Layer 4 of a small transformer language model trained on English Wikipedia (22 layers, counted from 0, width 96).
A neuron's activation on a vector x is SiLU(gate . x) times (in . x), where the dot is the dot product.

Input weights of the MLP neurons that the questions are about. A number n stands for (n - 128) times 0.0083.
n20 gate: 137, 91, 143, 158, 136, 79, 127, 139, 98, 151, 103, 144, 74, 133, 167, 82, 101, 191, 153, 117, 225, 135, 114, 248, 103, 90, 186, 124, 144, 85, 164, 110, 157, 173, 146, 119, 121, 119, 190, 125, 149, 144, 128, 134, 135, 160, 93, 89, 179, 193, 119, 126, 179, 123, 123, 129, 89, 118, 70, 164, 196, 83, 126, 136, 74, 92, 41, 77, 88, 157, 67, 163, 200, 116, 155, 158, 156, 125, 188, 227, 133, 134, 148, 141, 112, 114, 165, 130, 123, 117, 122, 105, 72, 204, 102, 114
n21 gate: 141, 189, 126, 132, 175, 123, 100, 120, 64, 105, 107, 145, 143, 135, 121, 172, 68, 98, 81, 104, 133, 149, 124, 147, 143, 144, 155, 93, 149, 86, 100, 130, 142, 216, 137, 118, 126, 108, 107, 105, 131, 106, 140, 124, 131, 109, 112, 127, 111, 101, 110, 139, 157, 135, 175, 140, 84, 142, 154, 177, 126, 140, 110, 120, 128, 87, 77, 150, 69, 156, 135, 120, 178, 133, 147, 159, 92, 111, 102, 129, 108, 104, 128, 94, 129, 82, 135, 147, 117, 164, 115, 99, 136, 143, 139, 148
n112 gate: 166, 126, 166, 133, 96, 119, 144, 121, 139, 199, 143, 186, 150, 159, 126, 90, 165, 100, 148, 111, 130, 105, 161, 112, 67, 163, 66, 92, 98, 112, 121, 128, 159, 127, 127, 157, 188, 157, 142, 106, 115, 197, 174, 150, 90, 156, 106, 110, 165, 117, 131, 116, 129, 89, 137, 169, 148, 124, 136, 134, 108, 134, 108, 208, 170, 98, 138, 138, 93, 102, 172, 92, 131, 148, 130, 114, 117, 148, 153, 97, 184, 162, 107, 117, 153, 59, 112, 142, 146, 141, 103, 106, 163, 75, 206, 81
n128 gate: 114, 145, 146, 71, 130, 146, 106, 202, 129, 130, 171, 136, 149, 191, 107, 177, 142, 152, 121, 96, 158, 124, 79, 118, 128, 99, 116, 147, 55, 132, 69, 77, 94, 106, 63, 157, 130, 116, 140, 84, 113, 110, 149, 170, 127, 67, 88, 148, 120, 123, 135, 177, 128, 150, 172, 179, 150, 101, 136, 107, 180, 231, 161, 119, 138, 145, 135, 123, 136, 167, 123, 160, 143, 140, 151, 76, 129, 99, 134, 125, 176, 136, 151, 88, 143, 132, 122, 146, 108, 170, 96, 142, 104, 98, 142, 75
n135 gate: 136, 157, 160, 114, 152, 133, 142, 90, 114, 129, 113, 126, 164, 174, 146, 100, 117, 130, 127, 151, 144, 136, 104, 114, 110, 131, 123, 129, 125, 139, 102, 162, 159, 96, 81, 152, 152, 127, 132, 121, 143, 140, 110, 123, 110, 141, 96, 101, 113, 140, 140, 109, 143, 136, 97, 116, 104, 140, 139, 127, 156, 160, 97, 118, 162, 121, 140, 133, 132, 137, 133, 134, 141, 162, 162, 93, 137, 97, 112, 113, 138, 137, 96, 198, 129, 148, 147, 96, 116, 135, 134, 109, 111, 136, 135, 144
n151 gate: 179, 142, 137, 123, 140, 156, 128, 87, 172, 90, 89, 140, 189, 136, 137, 132, 114, 149, 122, 205, 124, 172, 167, 134, 113, 102, 147, 184, 146, 168, 164, 118, 164, 121, 125, 154, 110, 145, 122, 135, 105, 89, 104, 140, 124, 111, 111, 81, 173, 88, 129, 60, 110, 91, 126, 154, 97, 114, 166, 138, 137, 177, 119, 104, 134, 158, 162, 133, 117, 144, 157, 159, 131, 95, 145, 120, 131, 152, 156, 103, 84, 164, 171, 115, 124, 123, 174, 90, 103, 80, 123, 96, 124, 145, 141, 112
n175 gate: 181, 159, 113, 143, 177, 78, 113, 111, 155, 74, 131, 141, 119, 180, 93, 95, 136, 124, 109, 114, 198, 101, 134, 108, 103, 102, 146, 100, 121, 90, 48, 149, 96, 155, 150, 132, 118, 120, 181, 161, 127, 174, 88, 165, 155, 109, 159, 126, 140, 119, 104, 100, 82, 187, 150, 163, 77, 110, 101, 173, 100, 124, 163, 148, 120, 126, 119, 123, 116, 163, 121, 149, 121, 152, 138, 118, 91, 134, 155, 138, 124, 114, 177, 129, 165, 124, 130, 83, 108, 165, 124, 132, 130, 129, 101, 96
n185 gate: 171, 90, 209, 174, 77, 97, 74, 155, 176, 162, 127, 163, 9, 111, 98, 126, 171, 80, 155, 106, 239, 64, 97, 83, 145, 119, 140, 88, 111, 104, 137, 120, 146, 108, 170, 198, 140, 135, 84, 136, 155, 161, 135, 143, 84, 103, 140, 144, 126, 149, 165, 148, 177, 201, 105, 130, 154, 137, 139, 80, 90, 113, 104, 122, 64, 92, 146, 44, 148, 101, 122, 132, 77, 104, 197, 136, 141, 147, 58, 114, 126, 186, 181, 83, 69, 122, 122, 134, 109, 130, 103, 177, 192, 59, 100, 139
n20 in: 140, 117, 162, 147, 132, 136, 140, 101, 107, 143, 125, 101, 108, 147, 169, 111, 104, 169, 144, 122, 164, 187, 185, 215, 114, 121, 132, 112, 149, 124, 166, 119, 154, 113, 136, 155, 108, 133, 156, 118, 141, 116, 164, 85, 112, 155, 100, 96, 115, 138, 93, 192, 149, 79, 88, 87, 91, 143, 94, 145, 125, 68, 72, 128, 116, 42, 97, 116, 166, 119, 130, 179, 168, 116, 156, 151, 123, 77, 184, 205, 148, 135, 127, 125, 93, 144, 144, 95, 122, 112, 123, 102, 89, 204, 87, 108
n21 in: 136, 130, 136, 158, 150, 110, 143, 106, 113, 167, 103, 156, 134, 130, 100, 169, 106, 133, 120, 114, 156, 132, 131, 108, 153, 124, 161, 81, 171, 104, 98, 171, 127, 127, 101, 98, 118, 116, 96, 129, 166, 123, 113, 94, 88, 122, 126, 121, 126, 136, 96, 95, 166, 148, 110, 81, 106, 136, 149, 156, 85, 130, 133, 99, 113, 121, 93, 157, 145, 176, 124, 151, 155, 160, 165, 169, 173, 133, 172, 132, 138, 76, 139, 138, 142, 114, 130, 106, 124, 146, 107, 142, 172, 125, 132, 189
n112 in: 135, 107, 171, 141, 111, 106, 146, 117, 121, 142, 188, 152, 161, 204, 158, 111, 125, 102, 165, 94, 131, 109, 162, 92, 108, 140, 111, 113, 171, 132, 119, 125, 171, 156, 114, 159, 177, 126, 182, 118, 159, 153, 135, 154, 108, 142, 109, 49, 169, 68, 133, 135, 126, 120, 160, 117, 102, 126, 135, 121, 84, 162, 123, 151, 154, 61, 131, 170, 157, 86, 159, 130, 108, 127, 135, 166, 110, 117, 196, 120, 142, 151, 101, 166, 183, 115, 90, 167, 172, 138, 113, 121, 158, 165, 138, 147
n128 in: 127, 71, 188, 99, 125, 98, 143, 164, 150, 151, 134, 93, 119, 150, 45, 122, 103, 106, 118, 145, 190, 104, 159, 166, 96, 81, 95, 89, 117, 117, 132, 127, 99, 107, 106, 114, 137, 166, 131, 196, 92, 156, 134, 179, 191, 138, 140, 159, 153, 113, 162, 154, 132, 121, 195, 162, 126, 125, 136, 135, 148, 144, 89, 115, 125, 89, 115, 127, 117, 135, 104, 123, 119, 194, 80, 124, 106, 145, 81, 186, 170, 175, 106, 95, 98, 139, 125, 179, 87, 113, 135, 149, 151, 132, 202, 100
n135 in: 116, 141, 146, 136, 154, 130, 128, 94, 110, 116, 105, 120, 130, 140, 137, 153, 115, 117, 132, 134, 111, 138, 128, 176, 151, 126, 132, 94, 123, 130, 102, 112, 120, 106, 79, 152, 170, 127, 125, 130, 140, 132, 154, 101, 130, 127, 116, 108, 118, 117, 130, 159, 112, 148, 113, 95, 135, 144, 107, 131, 125, 134, 112, 138, 182, 144, 156, 150, 116, 136, 155, 146, 143, 181, 106, 110, 117, 98, 109, 151, 137, 121, 127, 148, 119, 112, 165, 98, 110, 132, 132, 109, 105, 124, 133, 127
n151 in: 191, 125, 147, 160, 123, 129, 131, 81, 130, 84, 115, 146, 185, 129, 151, 93, 64, 138, 108, 114, 119, 176, 164, 100, 136, 156, 142, 153, 140, 129, 123, 148, 112, 105, 146, 104, 155, 114, 92, 109, 132, 101, 118, 182, 135, 128, 64, 70, 162, 81, 126, 53, 131, 100, 125, 92, 148, 141, 136, 130, 141, 161, 151, 106, 132, 140, 124, 120, 118, 131, 163, 145, 108, 167, 79, 149, 81, 165, 197, 122, 154, 122, 115, 117, 139, 77, 175, 120, 132, 140, 117, 117, 94, 165, 110, 142
n175 in: 165, 174, 84, 119, 170, 82, 128, 116, 140, 89, 109, 166, 133, 172, 118, 110, 136, 124, 109, 104, 215, 105, 148, 125, 113, 140, 125, 87, 147, 108, 72, 164, 90, 125, 148, 119, 125, 105, 177, 152, 144, 158, 118, 161, 132, 135, 151, 112, 123, 105, 104, 101, 72, 141, 144, 129, 105, 114, 114, 187, 95, 138, 157, 145, 116, 159, 104, 118, 119, 147, 98, 135, 127, 152, 135, 140, 66, 127, 132, 138, 134, 95, 167, 110, 179, 164, 128, 91, 100, 184, 92, 148, 109, 127, 93, 98
n185 in: 141, 158, 85, 169, 126, 98, 135, 163, 183, 206, 138, 170, 112, 103, 107, 115, 208, 98, 179, 111, 168, 105, 105, 111, 174, 105, 170, 34, 96, 106, 163, 160, 154, 115, 150, 184, 153, 103, 125, 129, 106, 132, 161, 95, 89, 137, 204, 87, 103, 148, 200, 68, 164, 115, 76, 108, 154, 143, 138, 91, 110, 125, 125, 121, 153, 137, 178, 108, 76, 107, 175, 111, 140, 104, 202, 126, 88, 109, 74, 178, 72, 149, 179, 132, 99, 142, 92, 118, 85, 198, 94, 111, 162, 110, 129, 159

Each question shows a token from some text and the vector x that enters the MLP there. A number n stands for (n - 128) times 0.013.

" off": 87, 134, 131, 123, 108, 164, 130, 146, 103, 111, 95, 146, 135, 120, 139, 99, 123, 103, 142, 141, 141, 154, 165, 122, 116, 127, 128, 94, 179, 167, 122, 106, 126, 151, 152, 110, 149, 167, 126, 92, 152, 157, 131, 187, 165, 140, 143, 136, 128, 139, 117, 180, 126, 132, 119, 150, 136, 154, 120, 129, 127, 132, 134, 82, 169, 156, 153, 145, 153, 108, 137, 116, 121, 168, 118, 138, 107, 136, 124, 119, 129, 121, 140, 143, 130, 143, 148, 136, 137, 123, 108, 152, 143, 136, 137, 109
Which two neurons fire most, strongest first? n185, n112

" N": 130, 141, 97, 50, 93, 151, 124, 127, 124, 120, 176, 115, 103, 107, 151, 173, 132, 131, 133, 131, 99, 134, 151, 124, 137, 144, 174, 134, 168, 150, 100, 155, 122, 143, 104, 110, 94, 145, 135, 95, 132, 106, 141, 133, 154, 135, 127, 136, 117, 105, 124, 116, 154, 127, 106, 170, 121, 137, 105, 119, 145, 123, 117, 68, 112, 86, 128, 135, 132, 123, 125, 113, 125, 141, 132, 125, 129, 120, 142, 140, 149, 126, 103, 122, 116, 131, 132, 97, 127, 152, 141, 118, 147, 126, 124, 119
The three highest activations, in order: n185, n175, n112

" sol": 115, 116, 135, 129, 121, 132, 73, 91, 135, 101, 120, 121, 150, 114, 178, 117, 125, 121, 98, 142, 135, 121, 169, 128, 124, 132, 122, 69, 135, 158, 120, 146, 119, 125, 173, 98, 147, 91, 129, 103, 111, 135, 133, 118, 93, 127, 182, 127, 138, 114, 141, 126, 96, 113, 93, 138, 120, 123, 115, 118, 105, 89, 117, 101, 111, 143, 158, 133, 121, 141, 141, 119, 136, 225, 127, 122, 118, 114, 121, 148, 154, 94, 126, 144, 137, 131, 144, 171, 133, 114, 127, 161, 132, 126, 151, 95
Which of these neurons fires most? n175

" 10": 109, 140, 126, 147, 98, 120, 118, 136, 102, 113, 113, 129, 119, 132, 141, 124, 114, 111, 93, 144, 93, 130, 132, 119, 122, 121, 166, 98, 150, 168, 140, 124, 144, 80, 113, 138, 114, 136, 140, 121, 114, 119, 138, 168, 114, 140, 101, 130, 155, 149, 145, 121, 104, 135, 110, 180, 134, 159, 97, 147, 159, 121, 98, 117, 143, 121, 121, 153, 112, 136, 149, 123, 135, 142, 152, 132, 124, 142, 119, 137, 136, 144, 107, 139, 131, 97, 119, 86, 122, 103, 107, 151, 145, 132, 140, 117
Which of these neurons fires most? n135

"arden": 143, 93, 112, 120, 137, 162, 120, 125, 104, 139, 116, 142, 146, 154, 133, 178, 141, 117, 129, 147, 106, 135, 146, 119, 124, 118, 112, 111, 96, 95, 143, 157, 146, 133, 147, 120, 151, 132, 142, 103, 140, 130, 146, 185, 129, 128, 125, 126, 105, 127, 138, 117, 156, 125, 121, 180, 125, 153, 140, 149, 102, 117, 146, 118, 142, 162, 136, 146, 124, 124, 158, 138, 137, 116, 125, 142, 163, 125, 137, 119, 125, 122, 128, 131, 154, 124, 136, 174, 136, 142, 87, 148, 105, 119, 121, 111
Which of these neurons fires most? n112

" Sher": 137, 128, 112, 116, 133, 103, 90, 141, 115, 145, 116, 136, 140, 139, 145, 149, 109, 121, 84, 105, 115, 143, 160, 113, 133, 132, 146, 83, 147, 108, 122, 132, 117, 137, 129, 85, 143, 116, 157, 144, 149, 133, 105, 164, 126, 133, 156, 131, 83, 163, 136, 156, 103, 135, 140, 159, 109, 138, 96, 136, 140, 117, 99, 111, 134, 116, 121, 104, 112, 116, 152, 160, 101, 239, 135, 143, 163, 136, 121, 128, 131, 118, 125, 136, 162, 107, 130, 132, 125, 154, 124, 126, 118, 125, 104, 100
Which two neurons fire most, strongest first? n175, n21

"ri": 132, 170, 102, 125, 139, 117, 104, 127, 116, 108, 127, 94, 157, 100, 127, 108, 130, 132, 113, 113, 97, 114, 109, 118, 115, 135, 86, 100, 127, 125, 148, 137, 139, 112, 137, 145, 127, 129, 105, 101, 124, 141, 169, 119, 135, 125, 142, 127, 117, 114, 144, 109, 131, 100, 119, 164, 157, 144, 121, 90, 102, 98, 123, 143, 124, 149, 119, 120, 133, 67, 161, 114, 149, 161, 138, 107, 144, 128, 137, 165, 143, 133, 147, 132, 129, 122, 131, 171, 115, 91, 111, 135, 153, 141, 125, 164
Which neuron fires most, and how strongly? n175, at about 0.24

",": 130, 127, 135, 147, 112, 122, 126, 135, 141, 108, 103, 108, 143, 144, 127, 123, 126, 112, 134, 109, 120, 132, 119, 131, 175, 136, 111, 122, 116, 151, 134, 148, 125, 127, 131, 134, 114, 136, 128, 121, 118, 127, 122, 141, 127, 132, 126, 125, 123, 127, 151, 123, 148, 116, 114, 200, 133, 126, 124, 125, 139, 126, 97, 121, 144, 137, 113, 125, 141, 121, 147, 132, 91, 110, 131, 125, 124, 137, 125, 116, 134, 76, 125, 127, 122, 150, 129, 122, 152, 127, 125, 137, 121, 132, 129, 99
Which two neurons fire most, strongest first? n21, n20

"ops": 146, 112, 129, 118, 157, 130, 104, 179, 124, 125, 142, 132, 142, 132, 135, 149, 139, 95, 113, 153, 125, 126, 174, 138, 112, 171, 107, 121, 142, 148, 130, 140, 148, 78, 114, 136, 139, 138, 108, 142, 147, 147, 114, 156, 129, 88, 147, 120, 108, 132, 153, 120, 123, 133, 105, 175, 127, 129, 112, 129, 145, 125, 139, 126, 125, 157, 127, 143, 146, 138, 167, 153, 122, 88, 110, 115, 123, 83, 132, 109, 156, 116, 118, 118, 124, 133, 152, 157, 125, 111, 131, 154, 111, 130, 132, 94
The three highest activations, in order: n128, n21, n20

"andid": 114, 130, 142, 149, 188, 132, 120, 155, 94, 135, 95, 96, 139, 79, 144, 106, 127, 99, 112, 96, 116, 121, 119, 136, 103, 125, 143, 124, 104, 131, 135, 131, 111, 138, 135, 116, 134, 132, 98, 107, 150, 130, 137, 109, 129, 96, 134, 132, 111, 105, 136, 105, 128, 126, 116, 163, 142, 127, 114, 145, 124, 92, 96, 76, 130, 103, 134, 136, 104, 119, 154, 150, 143, 145, 125, 157, 165, 125, 121, 132, 123, 91, 100, 154, 135, 125, 156, 157, 130, 128, 169, 177, 145, 136, 139, 115
Which of these neurons fires most? n21

"ase": 133, 100, 128, 89, 110, 139, 123, 83, 133, 137, 109, 107, 119, 146, 142, 144, 138, 138, 132, 182, 114, 133, 147, 100, 144, 115, 90, 147, 135, 129, 152, 150, 157, 138, 129, 124, 145, 122, 133, 140, 132, 131, 124, 170, 127, 133, 110, 116, 164, 126, 131, 109, 139, 137, 105, 182, 143, 109, 115, 128, 143, 123, 164, 125, 133, 150, 130, 154, 133, 144, 193, 152, 145, 131, 112, 139, 111, 136, 135, 115, 128, 100, 142, 142, 132, 108, 125, 170, 112, 122, 118, 144, 128, 125, 123, 156
Which neuron fires most, and how strongly? n151, at about 1.6

" s": 100, 95, 117, 109, 116, 126, 130, 175, 117, 149, 108, 112, 155, 112, 145, 132, 131, 119, 136, 139, 107, 151, 159, 145, 164, 157, 140, 134, 162, 145, 127, 127, 117, 142, 132, 153, 150, 133, 130, 116, 143, 123, 103, 154, 115, 137, 153, 128, 93, 103, 145, 109, 158, 97, 111, 165, 132, 136, 146, 144, 112, 101, 105, 119, 152, 109, 160, 126, 141, 122, 160, 144, 112, 189, 138, 127, 94, 144, 118, 158, 124, 130, 112, 133, 130, 136, 115, 89, 124, 105, 152, 184, 131, 141, 116, 117
Which neuron fires most, and how strongly? n175, at about 0.15

" J": 127, 118, 113, 70, 145, 127, 109, 130, 137, 137, 140, 142, 122, 111, 155, 158, 126, 124, 139, 132, 94, 161, 147, 87, 100, 132, 160, 114, 154, 133, 131, 122, 77, 162, 99, 131, 116, 125, 128, 124, 146, 97, 120, 181, 131, 134, 135, 113, 113, 118, 152, 153, 122, 116, 101, 151, 145, 142, 116, 142, 126, 126, 101, 111, 154, 132, 144, 123, 135, 105, 106, 93, 95, 104, 139, 137, 140, 123, 148, 159, 143, 103, 104, 130, 142, 105, 139, 121, 138, 164, 135, 147, 132, 111, 107, 65
Which of these neurons fires most? n185

"-": 120, 122, 125, 93, 130, 144, 136, 127, 142, 128, 133, 112, 135, 134, 117, 119, 130, 119, 126, 121, 102, 118, 145, 114, 159, 115, 114, 124, 114, 139, 131, 109, 118, 111, 122, 79, 116, 141, 125, 130, 135, 138, 110, 130, 139, 119, 136, 118, 109, 177, 139, 139, 102, 106, 131, 190, 116, 135, 128, 130, 147, 118, 128, 116, 149, 134, 131, 138, 136, 140, 152, 84, 136, 119, 140, 106, 134, 109, 123, 121, 123, 96, 118, 138, 120, 144, 123, 122, 117, 96, 134, 120, 156, 109, 114, 134
Which of these neurons fires most? n20

"ators": 159, 123, 129, 118, 145, 126, 116, 185, 135, 119, 138, 121, 131, 121, 117, 139, 126, 116, 124, 139, 111, 141, 145, 106, 162, 141, 119, 135, 144, 123, 106, 124, 82, 106, 114, 123, 150, 130, 119, 159, 126, 126, 126, 183, 116, 125, 116, 116, 111, 102, 106, 108, 166, 142, 113, 182, 137, 125, 126, 112, 133, 137, 117, 125, 134, 156, 111, 131, 144, 152, 164, 145, 137, 116, 122, 128, 115, 118, 136, 98, 124, 152, 115, 140, 137, 116, 149, 157, 96, 119, 113, 166, 132, 124, 126, 92
Which of these neurons fires most? n128

"ed": 128, 135, 118, 140, 94, 117, 129, 159, 157, 121, 71, 134, 138, 90, 120, 80, 136, 112, 118, 127, 123, 126, 155, 138, 120, 143, 69, 134, 148, 128, 160, 135, 117, 154, 163, 98, 135, 173, 98, 169, 143, 147, 139, 168, 140, 149, 108, 147, 144, 140, 130, 117, 170, 142, 139, 161, 130, 148, 99, 147, 131, 108, 157, 109, 108, 111, 141, 135, 151, 122, 134, 117, 134, 130, 130, 131, 137, 136, 129, 145, 127, 145, 115, 146, 131, 108, 137, 115, 146, 139, 156, 125, 152, 140, 137, 75
Which two neurons fire most, strongest first? n135, n21

"m": 107, 136, 114, 74, 129, 113, 107, 147, 81, 128, 145, 119, 206, 123, 139, 126, 131, 107, 126, 110, 126, 145, 144, 150, 121, 159, 146, 117, 147, 136, 143, 131, 129, 137, 117, 99, 135, 120, 73, 118, 119, 161, 162, 136, 147, 139, 147, 144, 147, 130, 131, 82, 133, 120, 116, 153, 130, 122, 140, 116, 94, 127, 97, 159, 148, 121, 118, 145, 174, 145, 138, 141, 120, 138, 131, 142, 119, 91, 136, 121, 156, 123, 137, 115, 142, 81, 94, 137, 123, 151, 129, 144, 143, 114, 127, 121
Which neuron fires most, and how strongly? n112, at about 1.1

"f": 122, 97, 126, 102, 112, 118, 121, 133, 138, 115, 130, 161, 200, 100, 117, 114, 147, 128, 178, 138, 98, 136, 140, 141, 118, 121, 132, 119, 190, 147, 137, 128, 134, 107, 135, 86, 127, 135, 127, 118, 132, 127, 138, 168, 131, 149, 163, 142, 114, 159, 118, 90, 145, 109, 95, 149, 123, 130, 146, 97, 116, 125, 84, 116, 137, 113, 147, 120, 159, 117, 162, 124, 102, 93, 133, 117, 161, 150, 115, 94, 117, 107, 132, 144, 147, 94, 114, 69, 117, 149, 107, 148, 146, 126, 126, 100
Which of these neurons fires most? n128

"ing": 124, 116, 134, 151, 119, 133, 146, 125, 121, 119, 79, 119, 146, 127, 121, 125, 131, 101, 130, 151, 101, 115, 146, 130, 105, 148, 125, 134, 158, 129, 126, 144, 116, 127, 110, 102, 159, 145, 97, 114, 141, 121, 143, 151, 115, 134, 109, 129, 135, 173, 116, 117, 153, 137, 145, 177, 115, 106, 124, 110, 144, 118, 186, 141, 133, 145, 154, 146, 123, 148, 187, 121, 116, 101, 130, 153, 128, 145, 146, 116, 137, 137, 134, 116, 149, 84, 116, 153, 132, 142, 139, 146, 147, 119, 136, 107
Which of these neurons fires most? n112

" The": 104, 118, 135, 134, 110, 139, 116, 146, 140, 140, 127, 124, 102, 131, 129, 135, 136, 111, 152, 119, 134, 129, 145, 136, 133, 128, 126, 112, 142, 132, 128, 155, 117, 99, 109, 128, 137, 131, 96, 123, 130, 125, 130, 127, 130, 130, 140, 131, 123, 133, 127, 116, 98, 122, 116, 201, 125, 120, 127, 122, 126, 123, 155, 129, 119, 119, 96, 131, 118, 124, 108, 121, 135, 148, 127, 122, 187, 145, 125, 119, 144, 86, 135, 140, 137, 143, 136, 138, 135, 115, 127, 139, 133, 139, 122, 129
Which of these neurons fires most? n151

" 8": 101, 140, 127, 131, 113, 105, 149, 131, 96, 118, 135, 125, 115, 128, 127, 134, 112, 123, 111, 133, 103, 141, 150, 118, 132, 114, 188, 104, 135, 174, 129, 140, 136, 84, 128, 112, 104, 132, 147, 123, 141, 114, 115, 134, 125, 149, 121, 121, 150, 132, 136, 130, 103, 130, 130, 176, 141, 144, 93, 162, 177, 142, 70, 120, 146, 119, 108, 137, 126, 124, 149, 141, 121, 133, 155, 133, 144, 121, 121, 144, 146, 142, 106, 133, 132, 95, 124, 110, 119, 106, 102, 152, 141, 141, 137, 117
The three highest activations, in order: n20, n185, n135

" 74": 118, 170, 135, 171, 124, 139, 125, 125, 125, 121, 113, 107, 137, 134, 133, 163, 121, 122, 104, 128, 113, 108, 124, 130, 123, 138, 150, 125, 153, 148, 136, 134, 132, 119, 106, 104, 138, 137, 180, 135, 144, 92, 144, 147, 117, 126, 109, 137, 155, 124, 106, 120, 90, 153, 119, 161, 144, 143, 88, 150, 157, 136, 99, 97, 146, 95, 115, 148, 158, 124, 128, 147, 140, 136, 143, 123, 152, 109, 128, 171, 129, 141, 97, 172, 122, 125, 153, 108, 112, 133, 86, 146, 158, 123, 138, 103
Which of these neurons fires most? n135

" dev": 116, 105, 143, 129, 111, 104, 85, 137, 119, 125, 129, 113, 134, 109, 159, 85, 127, 98, 129, 126, 126, 126, 179, 125, 127, 146, 121, 150, 157, 149, 126, 124, 104, 133, 167, 96, 131, 98, 119, 94, 140, 113, 141, 161, 152, 138, 159, 142, 98, 83, 113, 97, 143, 113, 129, 157, 134, 137, 126, 116, 125, 113, 120, 141, 142, 109, 147, 121, 141, 116, 155, 111, 135, 123, 128, 123, 94, 94, 104, 141, 152, 103, 159, 123, 125, 99, 163, 128, 152, 139, 125, 146, 124, 155, 147, 148
Which neuron fires most, and how strongly? n112, at about 0.12

"ome": 152, 100, 135, 135, 84, 146, 126, 146, 149, 115, 86, 113, 154, 147, 140, 134, 153, 168, 122, 159, 129, 121, 159, 129, 124, 133, 140, 132, 118, 108, 123, 119, 150, 96, 146, 112, 119, 150, 99, 96, 123, 144, 147, 146, 123, 123, 133, 127, 175, 125, 88, 90, 124, 154, 114, 170, 135, 139, 143, 117, 107, 123, 158, 125, 111, 141, 159, 145, 132, 130, 148, 132, 84, 152, 102, 156, 158, 128, 129, 134, 119, 114, 109, 128, 128, 123, 129, 149, 111, 112, 159, 135, 117, 126, 129, 157
Which neuron fires most, and how strongly? n151, at about 1.3

".": 144, 104, 134, 153, 130, 125, 107, 116, 132, 124, 108, 120, 149, 119, 132, 117, 118, 117, 101, 137, 133, 132, 130, 100, 181, 119, 159, 147, 148, 154, 146, 143, 142, 156, 141, 108, 113, 141, 120, 105, 121, 149, 131, 141, 126, 142, 117, 135, 90, 118, 127, 138, 88, 127, 158, 187, 126, 123, 110, 132, 130, 134, 105, 127, 141, 107, 118, 129, 127, 128, 173, 102, 118, 124, 128, 93, 146, 140, 115, 142, 146, 114, 127, 124, 124, 140, 139, 120, 135, 119, 113, 157, 131, 115, 133, 137
Which neuron fires most, and how strongly? n20, at about 0.16

" |": 124, 134, 122, 124, 129, 125, 105, 120, 123, 109, 112, 125, 143, 131, 120, 117, 131, 96, 118, 134, 118, 136, 110, 143, 178, 138, 104, 140, 152, 127, 119, 136, 122, 117, 141, 117, 136, 118, 154, 128, 125, 123, 144, 129, 125, 172, 111, 129, 121, 140, 153, 129, 139, 145, 107, 191, 136, 159, 124, 126, 150, 123, 143, 125, 192, 115, 114, 127, 109, 129, 142, 134, 125, 121, 132, 123, 150, 115, 131, 135, 138, 104, 136, 119, 127, 122, 123, 139, 119, 114, 145, 147, 134, 122, 132, 126
Which of these neurons fires most? n135

" 70": 107, 164, 137, 153, 123, 154, 121, 133, 110, 129, 98, 106, 149, 144, 122, 148, 107, 119, 94, 132, 110, 116, 132, 132, 138, 134, 142, 122, 153, 150, 132, 137, 140, 106, 110, 113, 152, 142, 151, 116, 138, 105, 140, 131, 124, 106, 96, 134, 165, 126, 126, 126, 91, 149, 103, 164, 154, 161, 82, 141, 143, 151, 111, 96, 136, 102, 115, 160, 152, 111, 127, 147, 140, 153, 141, 121, 151, 107, 131, 167, 130, 145, 104, 168, 123, 126, 152, 118, 130, 134, 99, 151, 166, 123, 134, 109
Which two neurons fire most, strongest first? n135, n185

" represent": 87, 162, 119, 108, 152, 136, 146, 159, 100, 133, 135, 84, 112, 63, 148, 121, 125, 124, 122, 86, 113, 155, 153, 127, 155, 160, 91, 139, 125, 123, 133, 125, 110, 117, 144, 128, 160, 156, 159, 116, 149, 123, 143, 131, 177, 142, 134, 129, 86, 108, 125, 153, 158, 128, 62, 151, 170, 128, 124, 139, 118, 104, 141, 85, 152, 145, 137, 130, 132, 122, 155, 122, 141, 157, 133, 134, 135, 111, 125, 126, 139, 93, 111, 148, 135, 133, 158, 154, 117, 126, 116, 128, 125, 122, 151, 105
Which two neurons fire most, strongest first? n175, n112

"uck": 127, 130, 142, 113, 100, 119, 126, 122, 135, 118, 97, 151, 159, 174, 177, 155, 126, 106, 87, 138, 118, 158, 150, 117, 99, 140, 85, 80, 134, 128, 119, 151, 163, 126, 127, 127, 136, 174, 121, 122, 171, 142, 132, 166, 91, 145, 119, 149, 116, 156, 116, 135, 130, 111, 127, 157, 119, 128, 116, 131, 126, 119, 123, 161, 101, 117, 137, 106, 149, 126, 160, 132, 118, 129, 134, 129, 137, 132, 136, 127, 135, 130, 145, 129, 147, 166, 164, 176, 129, 104, 130, 130, 130, 127, 133, 104
Which neuron fires most, and how strongly? n112, at about 1.8

"ct": 149, 156, 130, 115, 131, 111, 126, 160, 101, 125, 119, 120, 118, 62, 107, 78, 134, 148, 100, 135, 121, 153, 146, 137, 135, 144, 99, 176, 118, 134, 144, 142, 135, 80, 127, 130, 111, 125, 110, 112, 124, 131, 132, 130, 76, 123, 152, 136, 109, 135, 123, 105, 144, 112, 94, 173, 115, 130, 114, 117, 121, 98, 169, 115, 116, 107, 117, 149, 128, 122, 157, 144, 127, 162, 127, 137, 123, 137, 122, 154, 97, 91, 137, 148, 109, 103, 134, 139, 130, 120, 134, 145, 120, 120, 151, 123
The three highest activations, in order: n128, n175, n112

" 4": 134, 148, 131, 116, 91, 117, 119, 136, 101, 125, 139, 107, 137, 147, 134, 113, 114, 118, 117, 122, 106, 136, 134, 136, 126, 151, 181, 98, 145, 165, 128, 123, 119, 106, 116, 137, 118, 139, 149, 141, 146, 117, 130, 163, 110, 157, 115, 125, 149, 103, 108, 134, 111, 134, 125, 178, 141, 151, 95, 158, 170, 128, 106, 109, 147, 124, 145, 143, 137, 140, 145, 141, 122, 125, 169, 144, 148, 123, 126, 149, 137, 140, 118, 144, 121, 110, 111, 142, 112, 90, 128, 150, 158, 135, 120, 121
Which two neurons fire most, strongest first? n20, n185

" said": 125, 116, 149, 117, 104, 106, 134, 157, 126, 127, 104, 107, 124, 122, 124, 146, 100, 144, 132, 99, 121, 157, 167, 149, 129, 106, 97, 139, 120, 145, 129, 128, 133, 145, 133, 106, 122, 146, 89, 136, 125, 143, 138, 139, 117, 117, 105, 128, 135, 120, 130, 145, 167, 144, 146, 177, 155, 124, 145, 139, 139, 105, 117, 96, 151, 118, 112, 101, 107, 127, 145, 83, 131, 131, 137, 140, 157, 140, 111, 117, 140, 129, 132, 175, 131, 138, 151, 138, 147, 139, 137, 160, 149, 138, 143, 106
Which two neurons fire most, strongest first? n175, n128